Layer 5 of a small transformer language model trained on English Wikipedia (8 layers, counted from 0, width 128).
A neuron's activation on a vector x is GELU(weights . x), where the dot is the dot product.

Input weights of the MLP neurons that the questions are about. A number n stands for (n - 500) times 0.00067.
n5: 215 232 529 542 508 182 680 496 755 525 441 515 386 473 323 426 344 521 500 512 431 605 357 610 548 575 270 620 594 680 451 489 437 729 454 428 449 308 337 512 714 568 394 534 516 493 671 587 639 446 548 523 496 739 604 454 269 556 826 364 531 533 504 511 441 708 409 558 500 514 584 379 434 577 436 437 215 685 465 581 518 601 373 538 540 472 586 554 786 441 385 574 483 535 430 551 415 680 557 578 464 456 510 483 459 550 559 639 469 613 394 437 268 440 496 598 614 221 267 209 421 296 468 547 689 689 474 591
n8: 698 651 592 550 564 613 485 566 280 620 632 531 424 307 315 422 716 579 577 543 385 586 542 562 695 248 423 747 371 415 526 514 393 461 481 622 409 344 465 630 657 520 449 572 465 568 463 321 579 227 537 256 474 410 344 439 585 295 581 320 477 522 572 561 829 480 432 423 555 619 604 709 260 401 712 480 496 372 322 523 443 637 611 508 634 488 754 620 481 243 446 520 480 523 457 370 550 419 351 752 516 296 542 637 511 698 651 480 445 589 397 343 672 617 785 441 479 580 560 686 354 485 417 582 519 577 640 408
n27: 544 608 216 296 420 470 524 536 444 480 602 479 556 358 557 536 664 359 479 486 479 597 410 652 666 248 412 600 191 486 569 529 344 612 688 266 558 500 486 569 557 544 466 584 500 562 388 441 531 518 593 272 399 327 321 528 372 315 542 625 475 393 573 458 747 504 476 507 813 517 393 591 466 480 392 365 500 635 400 589 398 486 489 550 464 612 802 423 351 500 405 637 550 309 586 699 402 425 448 599 747 527 606 516 597 682 696 438 583 403 395 582 587 652 278 471 487 483 549 513 533 592 467 478 475 292 639 497
n35: 587 315 357 678 816 362 532 574 490 493 461 522 263 529 397 618 285 588 482 337 489 430 564 354 584 489 595 436 515 798 579 426 541 497 683 626 470 549 448 493 565 553 583 313 280 419 500 518 620 544 705 464 278 600 490 417 228 340 540 639 235 531 511 540 331 455 565 583 441 548 538 496 524 458 582 455 167 471 636 367 357 519 628 562 544 284 559 466 732 387 464 663 384 464 452 411 473 441 641 594 523 549 420 361 600 518 613 519 679 780 522 617 572 596 703 522 388 331 336 663 541 379 335 507 445 596 622 552
n81: 443 388 547 496 713 448 458 385 547 600 522 468 360 575 480 507 274 576 347 532 401 439 632 415 476 334 443 479 514 419 451 562 762 490 575 461 653 292 321 387 443 515 551 661 540 589 515 581 472 422 393 546 507 428 310 423 432 574 645 168 500 493 298 648 617 409 374 466 691 330 500 441 463 564 597 661 673 314 386 514 351 763 562 422 264 616 630 370 514 466 578 500 262 383 375 580 428 636 682 679 474 421 597 581 371 507 600 742 598 642 409 507 426 768 500 598 549 624 563 419 547 600 577 623 415 321 507 574
n141: 389 234 507 437 365 611 421 724 477 676 567 469 441 627 291 752 493 408 514 421 401 504 465 402 429 286 440 589 282 609 500 441 587 497 525 608 533 520 543 500 403 596 544 671 788 608 560 521 512 444 466 308 455 572 672 500 547 618 479 480 560 314 398 630 674 569 385 650 514 490 533 576 236 497 424 827 425 521 620 585 280 371 435 553 477 425 504 463 434 350 293 461 453 472 319 313 438 524 455 595 210 588 596 555 704 646 628 533 597 704 457 459 643 334 453 604 480 557 479 530 352 341 453 461 419 626 581 440
n149: 271 387 397 657 363 504 500 565 561 510 549 600 603 536 317 138 392 356 342 398 443 431 461 325 699 570 475 517 391 342 504 457 548 473 630 525 666 517 340 629 483 699 227 557 419 537 694 436 369 575 378 447 518 650 318 560 534 406 547 493 594 503 507 364 833 706 603 660 580 557 414 394 369 503 458 707 462 251 435 456 480 354 448 327 497 599 668 517 627 483 343 500 500 496 598 540 474 404 408 681 623 320 474 811 486 427 621 511 695 587 474 406 447 481 666 478 587 626 528 476 625 424 640 522 522 432 425 384
n204: 745 484 540 401 732 304 464 567 496 605 590 426 451 575 574 588 608 573 304 555 824 344 423 456 575 435 525 702 361 583 374 607 624 446 737 373 590 572 437 308 280 973 583 213 415 485 355 537 526 425 613 529 418 559 578 327 425 400 628 203 567 437 509 327 513 487 279 567 437 570 573 680 305 484 655 256 474 604 208 341 353 597 200 620 434 487 492 516 500 492 541 268 617 492 483 644 404 333 418 451 595 540 602 421 667 525 693 431 653 535 355 456 504 744 440 496 523 551 349 193 585 721 530 415 562 204 591 698
n205: 405 496 451 496 515 519 482 664 338 670 537 412 373 489 462 340 511 418 526 620 647 478 507 454 757 590 441 651 463 448 579 708 636 387 567 533 640 656 623 527 479 461 710 416 643 630 648 347 441 245 568 438 529 263 122 526 440 377 478 616 489 396 504 463 618 538 380 843 466 299 446 471 507 486 446 409 590 359 500 541 369 673 458 297 483 383 455 444 460 571 717 492 663 478 463 315 276 528 318 575 604 468 389 520 580 500 758 412 750 290 455 532 558 345 401 413 675 420 377 420 500 563 648 421 563 372 539 616
n212: 500 493 458 533 676 519 543 470 434 528 613 460 394 593 535 410 317 369 396 334 382 515 282 500 716 446 441 468 526 393 370 589 454 524 489 489 743 326 433 447 496 450 465 277 360 349 535 236 536 552 672 720 373 511 566 537 486 554 611 493 526 563 611 692 466 618 409 521 387 204 554 558 336 415 602 382 307 560 660 665 362 711 699 533 441 504 571 235 598 525 574 300 755 548 496 424 456 685 394 619 674 414 500 584 547 347 449 588 599 543 310 338 504 477 763 591 472 409 544 352 174 448 740 398 474 372 518 352
n251: 514 500 576 500 474 587 504 559 439 507 719 500 264 623 490 631 318 598 442 636 449 423 461 514 389 557 312 641 493 583 606 510 418 564 460 686 682 302 262 597 716 670 541 403 426 527 646 339 519 460 388 407 354 552 476 783 434 432 536 469 672 439 399 489 548 311 404 541 658 425 500 761 646 535 536 429 450 678 464 760 541 559 362 522 402 646 423 275 489 451 449 655 577 536 431 504 290 500 450 865 492 493 549 500 461 595 497 519 404 481 340 444 618 325 575 600 295 456 319 400 574 453 776 463 529 333 393 231
n252: 565 596 356 493 559 458 584 613 742 706 367 354 482 504 354 511 500 604 493 441 680 533 542 562 593 511 478 658 321 335 496 533 511 594 587 440 389 548 268 504 568 504 418 457 346 413 466 372 513 543 761 404 426 390 608 397 514 466 654 562 580 608 560 593 197 599 479 613 387 446 739 504 407 442 542 452 309 605 449 689 520 442 459 550 453 397 467 527 701 549 278 639 440 594 253 507 394 635 461 284 496 452 536 480 482 910 664 652 478 629 589 605 671 590 493 500 684 323 352 582 419 551 430 408 190 364 411 438
n312: 464 625 437 500 617 395 614 535 645 484 565 630 626 628 532 427 260 471 652 598 600 402 588 444 605 537 345 269 518 730 419 538 603 712 531 480 918 427 364 408 321 579 552 497 254 593 551 463 604 696 547 480 591 563 374 459 437 450 607 454 528 630 446 517 511 511 548 513 577 383 529 544 483 520 412 560 602 403 302 559 487 318 418 272 610 671 671 516 436 477 290 307 491 403 371 634 522 335 435 592 583 560 657 365 530 465 603 379 556 714 405 744 500 691 504 398 388 500 503 356 475 490 500 504 490 688 566 457
n320: 821 390 603 326 611 383 659 375 556 489 554 441 551 512 414 320 623 751 420 743 512 472 414 492 458 585 425 612 488 405 543 405 627 522 548 374 618 615 476 300 395 625 198 488 419 504 437 366 444 365 188 370 555 561 377 728 534 205 321 443 251 549 277 603 533 585 430 606 484 556 599 586 462 508 512 598 660 552 280 392 411 516 406 560 575 635 645 451 590 612 591 589 402 409 444 451 438 679 300 585 471 565 684 362 613 424 797 492 671 613 263 569 461 400 631 816 792 444 399 315 675 516 578 415 440 421 321 636
n343: 424 500 536 552 478 464 442 732 698 347 425 700 531 469 539 381 557 355 639 352 434 373 534 563 732 456 368 578 532 680 456 404 350 497 566 534 529 543 388 436 520 467 536 589 493 416 540 483 685 576 540 462 350 443 500 682 507 507 448 563 293 372 554 497 496 443 558 698 277 546 637 733 347 380 524 797 441 507 507 654 374 535 479 542 594 529 757 448 589 292 462 525 430 406 458 489 458 200 665 314 297 363 402 528 415 602 544 741 550 496 564 487 338 733 550 564 664 434 408 441 482 493 532 560 681 460 384 702
n345: 447 659 413 656 493 616 557 602 549 399 418 600 455 634 488 631 535 515 542 530 451 553 558 416 472 580 344 421 275 435 694 665 577 248 500 442 587 472 355 467 371 534 642 577 274 615 459 410 572 445 538 374 487 470 592 584 463 446 663 432 579 460 483 542 644 633 513 645 477 506 365 490 497 522 618 648 261 434 431 484 543 550 288 304 634 438 437 509 398 478 347 464 474 350 556 440 413 544 474 570 507 384 722 479 414 520 473 322 490 764 617 291 584 667 537 756 403 417 458 497 483 621 758 477 539 404 581 351
n378: 472 406 332 591 736 503 615 873 485 414 435 523 371 369 577 434 607 558 523 470 327 613 368 503 644 446 680 500 407 419 657 497 577 512 520 410 554 459 543 383 401 517 528 461 503 573 562 393 558 431 452 549 487 513 540 536 491 381 604 391 497 435 436 568 648 530 391 571 606 617 677 461 450 562 497 635 448 447 618 381 293 530 557 709 558 680 351 577 449 848 445 477 350 480 451 333 329 613 649 511 268 538 494 381 455 480 589 524 768 497 443 481 445 623 466 610 600 571 647 488 523 238 524 490 379 411 453 463
n384: 402 515 595 607 578 359 291 484 374 414 404 488 367 849 537 620 374 559 353 395 563 657 399 413 829 504 381 465 331 682 496 303 476 659 484 590 398 428 428 211 406 583 545 535 601 563 714 594 732 373 496 370 508 472 664 665 526 632 808 273 252 410 176 468 382 419 375 477 717 593 545 547 466 455 473 590 525 588 703 560 489 572 467 492 545 546 488 638 698 492 492 254 395 385 572 500 405 207 477 611 653 214 356 316 477 596 543 250 386 625 585 627 476 558 663 496 507 496 578 665 577 420 410 415 373 488 462 689
n392: 444 437 429 368 677 390 576 401 566 430 377 415 438 555 291 264 421 442 535 401 461 476 645 366 787 550 270 580 433 846 397 669 760 431 422 554 664 346 524 484 636 634 456 512 504 514 364 662 455 613 364 461 469 587 460 743 344 764 718 340 362 408 403 484 729 504 416 496 425 419 541 627 231 373 630 857 421 610 504 618 416 706 396 516 259 591 619 401 645 319 450 456 538 344 437 448 292 504 377 676 545 188 535 365 489 476 450 448 616 537 300 579 589 471 656 516 507 647 618 581 512 531 396 520 594 488 623 552
n403: 608 489 413 500 535 318 599 557 412 408 476 451 545 375 493 298 416 665 333 316 693 247 719 352 637 382 523 882 627 492 422 409 337 356 564 410 469 326 439 368 575 705 737 298 303 728 260 429 641 341 518 466 459 612 426 515 265 433 636 554 515 628 735 481 461 581 437 475 427 585 602 623 453 265 474 601 572 534 530 489 327 588 430 538 564 572 569 635 667 482 515 346 607 466 332 801 531 627 455 703 425 293 473 342 570 561 514 633 446 520 523 416 519 512 477 592 300 404 456 285 543 473 383 573 610 571 597 532
n486: 448 517 396 619 429 648 518 551 608 751 493 374 393 601 568 526 514 678 330 324 471 647 518 693 517 535 399 602 338 406 486 410 663 601 362 436 463 368 500 430 442 436 418 650 496 554 668 386 638 518 475 328 465 463 405 482 462 677 385 572 504 449 605 583 385 552 240 449 438 446 541 621 458 365 358 649 316 751 373 591 598 379 385 652 771 397 654 606 589 507 248 500 554 627 474 470 620 292 546 543 553 448 441 421 450 558 625 474 515 489 719 619 743 466 768 669 430 158 596 599 415 413 678 522 460 386 503 345

Each question shows a token from some text and the vector x that enters the MLP there. A number n stands for (n - 500) times 0.015.

"ag": 320 499 490 544 548 551 546 444 595 478 498 723 559 622 510 558 483 446 543 675 402 532 594 548 413 505 543 440 661 264 599 583 468 461 431 366 660 401 469 384 496 498 550 612 617 538 466 640 514 390 436 459 362 459 669 551 677 564 391 256 537 424 364 460 409 305 539 424 531 528 542 529 419 491 521 465 499 494 589 581 640 436 663 480 492 308 380 417 544 525 708 400 544 518 626 294 504 392 405 359 450 414 566 610 321 564 382 472 455 280 583 570 414 471 548 409 678 465 690 508 468 511 646 576 486 492 469 580
Which neuron lights up most? n384

"ad": 440 565 305 454 400 484 449 526 609 578 546 411 676 489 480 633 574 413 581 485 458 438 727 700 445 524 493 431 659 440 381 436 421 470 535 554 437 657 434 365 585 390 571 783 523 501 432 437 570 290 536 597 445 364 575 417 497 405 429 526 422 512 617 500 532 696 446 568 439 405 561 411 518 534 603 527 639 440 517 598 638 468 470 581 636 615 484 407 349 523 613 480 434 564 383 432 504 622 512 270 369 617 485 466 372 510 406 532 673 214 516 495 412 304 726 388 481 426 434 494 514 506 455 557 572 606 465 404
Which three neurons fire most, strongest first? n343, n205, n252

"ur": 425 449 659 611 511 612 556 415 404 467 279 514 421 601 479 453 457 504 491 561 409 449 596 482 266 577 549 588 334 440 504 555 571 436 510 509 387 416 572 466 513 505 464 526 548 484 506 525 576 589 375 453 385 428 707 387 630 874 400 511 537 536 458 658 404 384 679 456 506 519 459 470 488 438 567 543 553 508 596 251 559 436 736 540 559 418 480 579 435 525 546 466 541 664 356 413 390 495 647 614 455 658 494 532 289 417 351 546 456 554 485 314 552 515 483 692 467 680 549 463 504 508 366 654 483 357 574 443
Which neuron fires most, and how strongly? n81, at about 1.4

"ar": 565 504 615 515 488 562 408 509 530 505 409 574 494 314 523 529 714 485 545 561 406 586 360 459 318 634 591 471 619 348 528 575 556 393 471 591 387 769 417 392 471 441 579 396 530 505 498 497 531 544 348 666 585 409 508 665 380 480 285 490 527 320 501 392 474 353 398 431 489 513 435 379 601 568 525 491 654 531 353 427 490 499 632 476 608 409 336 296 509 435 722 763 516 605 511 474 536 455 511 526 603 578 569 409 625 426 399 544 501 597 453 527 422 362 606 441 579 535 746 579 529 533 405 568 535 458 396 397
Which neuron lights up most? n320

"in": 421 485 383 537 474 699 662 529 567 502 537 634 551 336 490 408 477 410 642 584 489 660 491 586 592 521 532 384 387 527 465 480 474 466 423 546 348 418 597 567 631 378 446 632 671 517 554 443 463 615 549 388 683 536 543 260 441 521 316 547 658 568 590 603 487 488 481 438 637 496 646 476 453 700 494 654 455 337 399 442 626 507 474 273 580 426 433 519 260 513 506 443 329 484 501 412 618 472 373 563 526 450 468 434 339 534 508 388 382 510 585 440 590 610 506 377 585 441 525 591 672 471 356 514 631 362 402 531
Which neuron lights up most? n8

" v": 451 688 520 589 424 547 462 484 504 514 554 430 422 462 602 406 641 450 684 481 450 528 677 646 611 722 514 470 423 374 346 512 643 481 486 548 439 516 544 652 468 476 615 618 480 545 401 473 558 437 534 502 659 401 535 649 594 536 462 389 472 475 530 552 557 501 563 339 409 523 419 566 430 561 533 542 485 277 466 683 488 461 459 522 423 427 399 579 336 419 433 670 356 523 542 370 465 501 534 300 606 740 577 440 510 523 156 456 574 439 524 382 636 482 486 433 573 450 486 463 397 591 521 487 439 404 542 491
Which neuron lights up most? n345

" for": 539 537 459 585 567 588 460 493 552 496 547 489 456 407 506 470 556 501 698 681 513 537 716 521 514 525 552 533 757 438 512 529 525 316 386 563 329 549 522 429 704 447 635 347 494 396 341 360 510 450 516 569 666 484 482 504 488 578 487 518 649 603 354 463 416 409 382 441 493 541 310 611 462 615 556 350 525 447 393 484 461 587 485 547 436 449 434 547 442 354 535 640 619 518 546 639 566 363 375 343 524 533 475 544 549 635 149 556 537 455 558 590 623 358 444 485 467 475 548 378 368 430 517 411 509 542 493 566
Which neuron lights up most? n403

"9": 570 447 508 628 488 519 422 465 458 449 571 516 742 315 599 470 688 441 593 383 622 321 572 652 772 526 551 414 512 586 250 544 454 380 459 452 604 555 613 546 391 545 389 491 592 493 366 483 480 441 509 573 576 560 568 437 601 613 322 538 350 621 534 511 300 490 670 636 530 529 555 616 382 622 518 581 656 477 516 494 412 590 470 467 453 470 439 534 406 490 592 547 403 632 500 538 669 581 482 419 399 494 527 656 512 439 355 312 406 464 606 301 416 535 359 421 492 403 522 435 383 452 431 377 494 442 484 480
Which neuron fires most, and how strongly? n343, at about 1.5

"p": 526 532 481 458 536 543 323 413 386 406 349 456 639 426 609 442 533 487 534 525 497 584 587 468 524 436 503 406 596 411 384 652 562 535 605 357 523 679 642 314 519 669 529 550 448 531 424 623 612 474 505 548 601 392 512 376 535 624 613 444 557 426 397 406 516 509 551 448 596 520 478 388 439 738 561 292 431 363 522 597 484 577 470 389 504 418 584 429 495 429 634 473 537 645 464 592 329 631 496 347 574 468 627 498 382 465 281 382 453 344 627 531 420 537 433 485 521 489 526 605 640 705 404 512 676 705 303 347
Which neuron lights up most? n204

"nd": 571 594 411 442 547 594 615 659 506 381 636 294 498 515 548 523 564 461 558 632 530 671 425 542 431 501 481 455 608 427 460 550 349 523 444 427 334 594 490 426 449 542 507 418 608 406 599 563 405 450 539 618 455 488 564 578 516 505 384 522 546 543 706 343 447 483 304 467 478 581 348 689 419 514 677 368 635 504 362 430 544 475 536 544 488 402 550 633 433 530 681 575 454 618 408 418 585 534 401 540 457 686 647 267 510 259 493 502 515 230 434 325 432 466 583 510 528 545 450 582 503 735 380 346 509 385 423 546
Which neuron fires most, and how strongly? n204, at about 2.9

" at": 394 482 525 478 634 447 535 446 484 505 486 523 379 587 504 422 395 527 643 515 694 457 721 590 448 617 506 524 614 548 399 545 500 403 496 718 417 607 573 479 605 318 607 404 529 436 503 376 572 536 557 531 560 443 440 333 495 655 613 576 524 680 469 419 426 551 680 398 515 468 353 509 430 563 399 510 608 403 483 507 406 636 349 587 441 474 537 575 430 519 582 549 602 500 454 681 599 336 389 307 570 525 395 508 495 351 216 530 340 455 589 600 614 266 353 566 443 501 586 444 479 495 535 520 551 397 559 536
Which neuron fires most, and how strongly? n403, at about 1.1

"u": 446 433 391 535 488 401 626 592 576 436 426 652 503 428 490 602 600 329 518 294 439 430 570 564 340 347 664 375 555 210 339 541 536 422 537 513 479 587 458 583 462 654 494 411 468 426 355 515 509 609 572 550 573 402 599 450 600 532 417 636 601 519 562 523 542 447 610 434 624 566 265 464 723 380 579 558 662 457 558 538 494 548 647 572 450 576 435 680 537 578 510 405 555 288 396 571 526 560 537 428 596 499 526 465 472 513 445 383 446 461 601 404 316 528 378 378 500 363 513 492 627 502 328 463 620 694 663 441
Which neuron fires most, and how strongly? n403, at about 1.3

"h": 479 516 515 631 551 572 501 527 446 581 507 389 517 527 496 567 408 483 522 369 432 383 690 605 435 538 509 446 460 405 354 552 602 520 707 447 515 575 656 454 461 453 570 617 515 255 416 576 504 496 455 554 578 408 463 354 405 744 305 551 578 450 448 311 511 557 618 463 582 541 240 409 430 620 446 596 379 231 471 466 327 518 591 473 486 479 494 508 476 525 627 589 499 371 495 535 342 460 429 654 593 832 578 550 548 380 405 530 494 487 407 428 540 516 456 617 559 618 551 578 663 535 342 540 660 449 495 481
Which two neurons fire most, strongest first? n81, n149

" b": 469 609 678 419 560 514 556 596 522 452 456 336 492 372 446 517 368 508 463 386 373 542 561 500 402 406 480 343 667 558 469 425 612 541 515 673 473 529 636 615 606 372 648 566 596 416 492 280 511 487 473 500 675 453 511 472 451 740 443 394 596 428 615 383 585 251 683 449 344 531 487 389 500 567 483 500 573 358 572 609 638 578 483 525 519 621 589 482 441 430 453 389 429 383 574 579 403 557 386 478 524 779 557 587 508 424 385 532 478 448 386 447 402 474 512 258 666 366 550 579 431 611 417 388 613 646 462 581
Which neuron lights up most? n392

"im": 467 300 519 616 577 546 358 542 437 457 342 506 442 527 432 613 565 431 513 444 488 405 605 357 644 447 431 405 777 423 416 505 391 374 554 499 253 536 445 410 395 577 454 551 428 378 212 513 498 696 510 587 573 531 481 732 543 592 370 579 521 534 603 429 517 523 622 457 588 660 431 531 566 613 378 551 512 350 399 382 462 402 451 580 468 583 440 584 415 616 629 642 633 454 474 506 401 489 345 526 599 758 420 444 579 572 432 342 378 448 679 581 528 439 514 472 568 534 516 516 485 617 451 491 689 546 421 541
Which neuron lights up most? n403

"\"": 535 410 527 653 541 540 584 521 530 501 597 385 388 464 469 546 593 494 535 491 291 742 681 480 416 394 715 594 459 542 480 517 590 426 476 578 314 484 513 373 417 552 547 479 552 523 446 482 531 576 598 453 651 385 396 413 477 493 401 590 495 456 510 504 376 558 617 388 382 611 371 392 401 508 333 458 492 317 514 289 414 539 523 533 584 527 551 666 502 578 408 660 409 538 558 490 624 465 664 432 460 635 512 711 549 500 303 438 529 429 503 399 491 468 424 353 429 489 519 602 566 615 566 286 686 590 342 493
Which neuron lights up most? n35

"r": 376 459 475 470 502 529 582 461 595 453 522 425 440 484 515 508 564 379 316 471 504 520 635 493 428 524 517 499 406 586 441 400 420 530 553 363 412 658 458 556 598 611 517 461 520 407 454 690 532 660 500 466 470 421 699 479 634 705 497 436 344 551 551 549 441 555 620 522 362 463 388 456 475 661 403 467 427 474 681 321 432 538 527 551 407 405 706 541 375 466 539 418 302 574 663 497 531 468 637 535 593 669 340 357 594 373 425 462 289 402 484 504 439 555 575 492 649 546 493 677 521 417 597 474 502 563 338 669
Which neuron lights up most? n384

" D": 552 656 474 558 481 565 575 498 694 457 538 419 604 367 600 452 422 543 595 545 339 520 691 480 443 483 594 497 555 523 456 574 505 497 513 451 457 494 517 447 640 538 617 542 566 348 548 460 421 465 576 501 609 504 551 437 539 671 529 450 444 574 453 593 533 364 638 192 344 539 570 528 407 455 571 575 485 484 415 472 508 546 485 602 519 502 442 499 382 379 614 501 263 620 536 554 491 606 456 540 603 622 526 444 410 554 220 508 485 412 420 484 403 423 369 445 493 567 575 521 384 606 429 419 316 467 558 628
Which neuron fires most, and how strongly? n81, at about 0.63

"ter": 523 436 599 539 543 657 502 521 491 525 440 388 550 402 545 389 593 378 683 591 507 493 591 511 529 579 587 448 568 374 567 576 508 459 415 485 334 394 646 454 546 386 459 510 360 288 554 519 613 459 519 503 509 566 470 365 660 678 499 527 604 633 492 573 397 414 515 371 356 580 297 378 484 546 536 492 621 531 584 531 511 568 667 435 450 259 416 493 466 591 377 567 599 691 266 472 513 464 359 524 739 491 568 356 696 346 294 481 434 622 567 587 628 374 389 417 649 642 574 460 494 472 449 508 520 384 473 490
Which two neurons fire most, strongest first? n212, n252

"i": 431 521 508 498 509 603 782 233 599 432 502 407 641 299 551 563 372 518 576 465 315 417 517 605 496 679 517 418 600 366 512 526 362 518 579 618 562 391 548 504 530 423 459 512 589 549 524 360 458 690 475 470 648 442 654 628 505 423 474 471 488 657 309 401 433 214 462 424 590 515 628 551 603 495 508 468 742 547 536 486 661 455 623 505 545 212 365 580 517 618 487 558 483 394 314 645 484 487 418 515 752 470 640 502 541 559 352 317 523 503 414 476 530 478 485 488 467 473 423 417 512 469 511 502 409 515 346 540
Which neuron lights up most? n251

" L": 424 503 592 422 486 512 546 391 479 571 450 564 533 512 615 590 398 447 596 567 381 572 741 476 427 664 365 462 618 608 402 452 506 567 448 628 559 469 417 439 557 471 584 626 655 418 439 419 522 531 458 522 522 499 527 498 527 699 477 448 457 658 522 551 668 570 751 318 347 559 420 503 449 482 523 655 476 367 542 489 444 513 496 488 440 492 553 468 498 409 509 333 306 397 566 640 420 500 568 296 503 560 583 375 564 560 203 581 476 409 576 364 464 364 354 489 527 639 550 647 502 551 427 533 468 557 494 572
Which three neurons fire most, strongest first? n392, n343, n81

"if": 419 427 445 463 722 549 403 499 619 358 555 659 380 559 624 657 483 544 479 543 469 331 597 628 414 493 450 672 651 460 563 575 386 409 471 567 604 364 428 386 576 378 511 518 395 335 323 698 589 709 507 455 520 438 550 396 523 728 402 509 708 427 558 494 449 604 624 483 540 436 639 444 468 373 707 532 538 403 493 668 541 585 599 532 452 308 295 381 362 468 437 567 498 664 571 419 570 436 566 565 493 552 470 352 444 632 444 440 499 392 610 432 679 429 416 305 367 498 463 594 562 569 358 499 516 487 524 410
Which three neurons fire most, strongest first? n251, n252, n35

"ou": 464 503 483 463 509 640 424 552 581 339 348 662 283 510 414 426 603 356 581 589 428 462 474 666 523 554 532 572 304 484 450 559 528 456 629 599 364 599 414 408 497 404 577 437 638 513 286 542 421 533 512 525 582 556 639 410 485 677 299 655 531 419 588 446 500 383 657 543 576 493 295 286 465 604 594 626 593 416 612 629 593 461 722 517 466 698 610 462 437 538 518 576 622 474 524 230 415 444 309 506 411 446 551 597 607 616 490 366 450 617 602 577 401 446 438 472 443 540 367 507 502 475 372 530 367 505 405 539
Which two neurons fire most, strongest first? n141, n343

"t": 426 618 527 339 523 491 563 510 535 369 547 567 559 274 460 373 506 679 509 482 282 413 470 552 400 533 469 481 548 371 385 429 403 514 339 543 414 547 547 437 615 450 456 492 549 507 627 600 607 595 510 498 716 488 549 551 449 724 398 513 716 711 509 413 570 436 454 216 460 720 444 547 390 511 604 543 592 373 536 400 490 532 547 500 439 424 514 396 393 567 495 464 572 535 433 507 532 462 512 586 426 410 512 503 492 404 249 490 696 489 507 454 399 473 478 571 540 471 572 620 547 610 601 603 549 488 512 448
Which three neurons fire most, strongest first? n392, n8, n149

"e": 341 391 499 451 489 568 454 598 570 471 600 618 584 548 551 626 621 452 632 417 437 553 566 567 297 552 510 514 638 458 578 377 669 463 569 573 450 415 472 516 463 559 382 580 551 487 459 628 449 739 336 382 565 534 586 493 565 485 281 492 675 779 502 474 483 305 528 407 516 590 357 451 464 283 510 469 507 433 600 391 380 435 598 514 467 376 233 486 560 504 394 520 486 503 567 633 688 480 471 591 552 518 682 569 528 486 380 322 412 515 459 326 505 446 493 540 516 640 325 498 488 575 531 549 344 495 507 537
Which neuron fires most, and how strongly? n141, at about 1.1

"a": 573 470 519 579 568 569 457 516 604 358 393 304 512 442 364 579 526 569 594 370 406 576 687 391 365 649 432 325 597 323 484 420 420 558 554 463 526 408 545 501 472 579 474 402 356 361 373 476 370 667 619 613 498 425 574 434 591 501 397 654 630 723 446 599 481 480 634 377 519 662 471 422 467 609 470 355 598 564 435 560 507 312 645 508 491 519 503 535 522 588 471 525 389 654 462 546 610 477 449 587 587 588 454 560 409 594 367 276 531 455 420 495 437 472 429 530 665 459 678 431 535 463 421 601 394 608 601 434
Which neuron lights up most? n252

"our": 630 506 581 512 455 528 474 530 279 376 595 583 510 411 494 470 442 357 534 621 550 452 429 630 495 457 615 454 435 435 728 669 458 409 566 616 298 575 581 452 541 435 496 461 624 451 316 584 417 509 554 422 503 660 358 469 541 527 128 407 609 602 611 572 520 391 577 484 526 423 459 529 448 590 772 467 574 394 378 589 361 691 579 487 376 459 624 465 406 503 515 509 376 534 558 427 599 428 489 486 584 580 566 636 533 608 363 473 605 493 540 358 581 504 326 438 546 520 432 509 572 509 365 454 558 561 568 426
Which neuron lights up most? n8

"o": 551 374 463 477 515 315 394 551 361 622 449 426 354 542 539 570 607 548 562 462 347 588 498 639 507 557 521 386 602 399 437 569 599 531 590 682 403 496 618 547 491 364 585 339 550 557 297 372 434 514 412 537 545 610 510 448 492 452 377 653 599 523 550 454 510 433 605 514 659 544 235 412 422 596 586 371 451 494 595 450 479 373 391 352 487 514 557 427 637 618 452 433 614 495 465 415 587 519 448 417 641 702 524 647 631 505 293 280 555 468 600 452 457 310 450 780 561 488 526 489 508 626 633 494 463 346 434 538
Which two neurons fire most, strongest first? n205, n212

" the": 463 543 522 525 537 448 517 482 527 469 611 559 625 483 518 434 465 550 574 550 515 536 583 577 404 488 484 394 477 373 495 459 567 504 536 488 563 435 728 500 655 327 598 481 626 541 461 308 555 387 434 550 761 535 541 602 528 513 328 435 489 784 505 455 473 361 523 457 380 503 391 348 522 464 497 611 574 478 413 289 511 488 584 541 542 567 504 535 396 440 621 465 583 229 543 461 428 479 427 379 443 673 496 589 548 408 215 466 419 639 589 514 485 331 448 446 585 550 419 369 736 557 574 396 617 461 439 516
Which neuron fires most, and how strongly? n320, at about 1.5

"n": 348 595 534 478 499 568 421 495 443 412 443 506 777 425 482 543 514 493 462 438 444 585 518 418 400 608 422 414 473 505 589 588 425 545 573 369 429 457 398 584 554 453 415 427 673 387 632 447 513 463 423 483 643 527 432 385 449 619 331 414 543 644 262 385 493 434 694 549 525 499 228 574 562 654 566 554 646 355 447 462 442 489 477 468 507 425 445 497 334 524 660 507 475 428 591 519 474 476 597 650 558 623 511 313 689 579 332 605 424 551 620 455 705 408 529 430 419 465 443 650 688 686 495 549 609 610 397 440
Which neuron lights up most? n345

"oc": 470 477 571 505 444 409 562 494 530 392 432 412 688 558 635 403 497 440 582 623 424 434 656 691 468 589 670 345 690 508 446 501 448 441 586 326 449 418 503 706 408 651 588 399 327 365 455 440 531 478 533 668 547 404 502 397 440 532 396 392 650 530 534 453 513 361 504 652 632 539 499 485 560 528 407 577 364 371 530 336 611 596 540 546 532 537 413 566 472 369 562 461 502 681 403 570 509 614 550 415 652 605 538 558 432 414 307 495 502 354 483 399 483 495 578 454 747 437 582 339 438 382 598 474 712 472 334 406
Which three neurons fire most, strongest first? n212, n5, n149

".": 572 480 479 562 448 544 386 533 680 526 515 610 473 328 479 602 552 504 551 452 459 528 587 533 539 532 539 412 703 408 536 390 437 441 516 461 418 474 610 525 469 580 301 403 649 386 352 581 507 371 571 600 618 626 600 552 425 558 501 634 604 602 447 359 435 559 745 431 565 463 260 484 489 532 338 567 423 433 640 324 316 364 625 576 453 581 528 531 434 431 422 704 441 531 567 573 620 421 586 388 626 421 506 592 410 561 272 471 518 419 467 369 452 483 492 407 462 523 556 642 366 627 614 527 454 588 524 337
Which neuron lights up most? n149

"-": 557 637 643 532 388 493 326 509 496 548 483 550 485 409 400 652 556 504 666 533 506 373 483 715 517 495 510 458 496 304 419 384 544 498 301 577 634 389 584 656 662 457 342 741 451 536 438 543 437 588 449 425 553 680 454 535 692 544 615 680 507 450 429 462 375 439 403 557 430 550 378 604 507 623 428 511 475 489 466 293 394 489 413 566 400 597 327 614 536 525 555 620 332 475 501 520 343 589 500 311 501 654 584 507 602 478 507 454 554 486 463 327 608 593 363 394 514 340 499 533 452 501 488 471 608 394 544 585
Which neuron lights up most? n141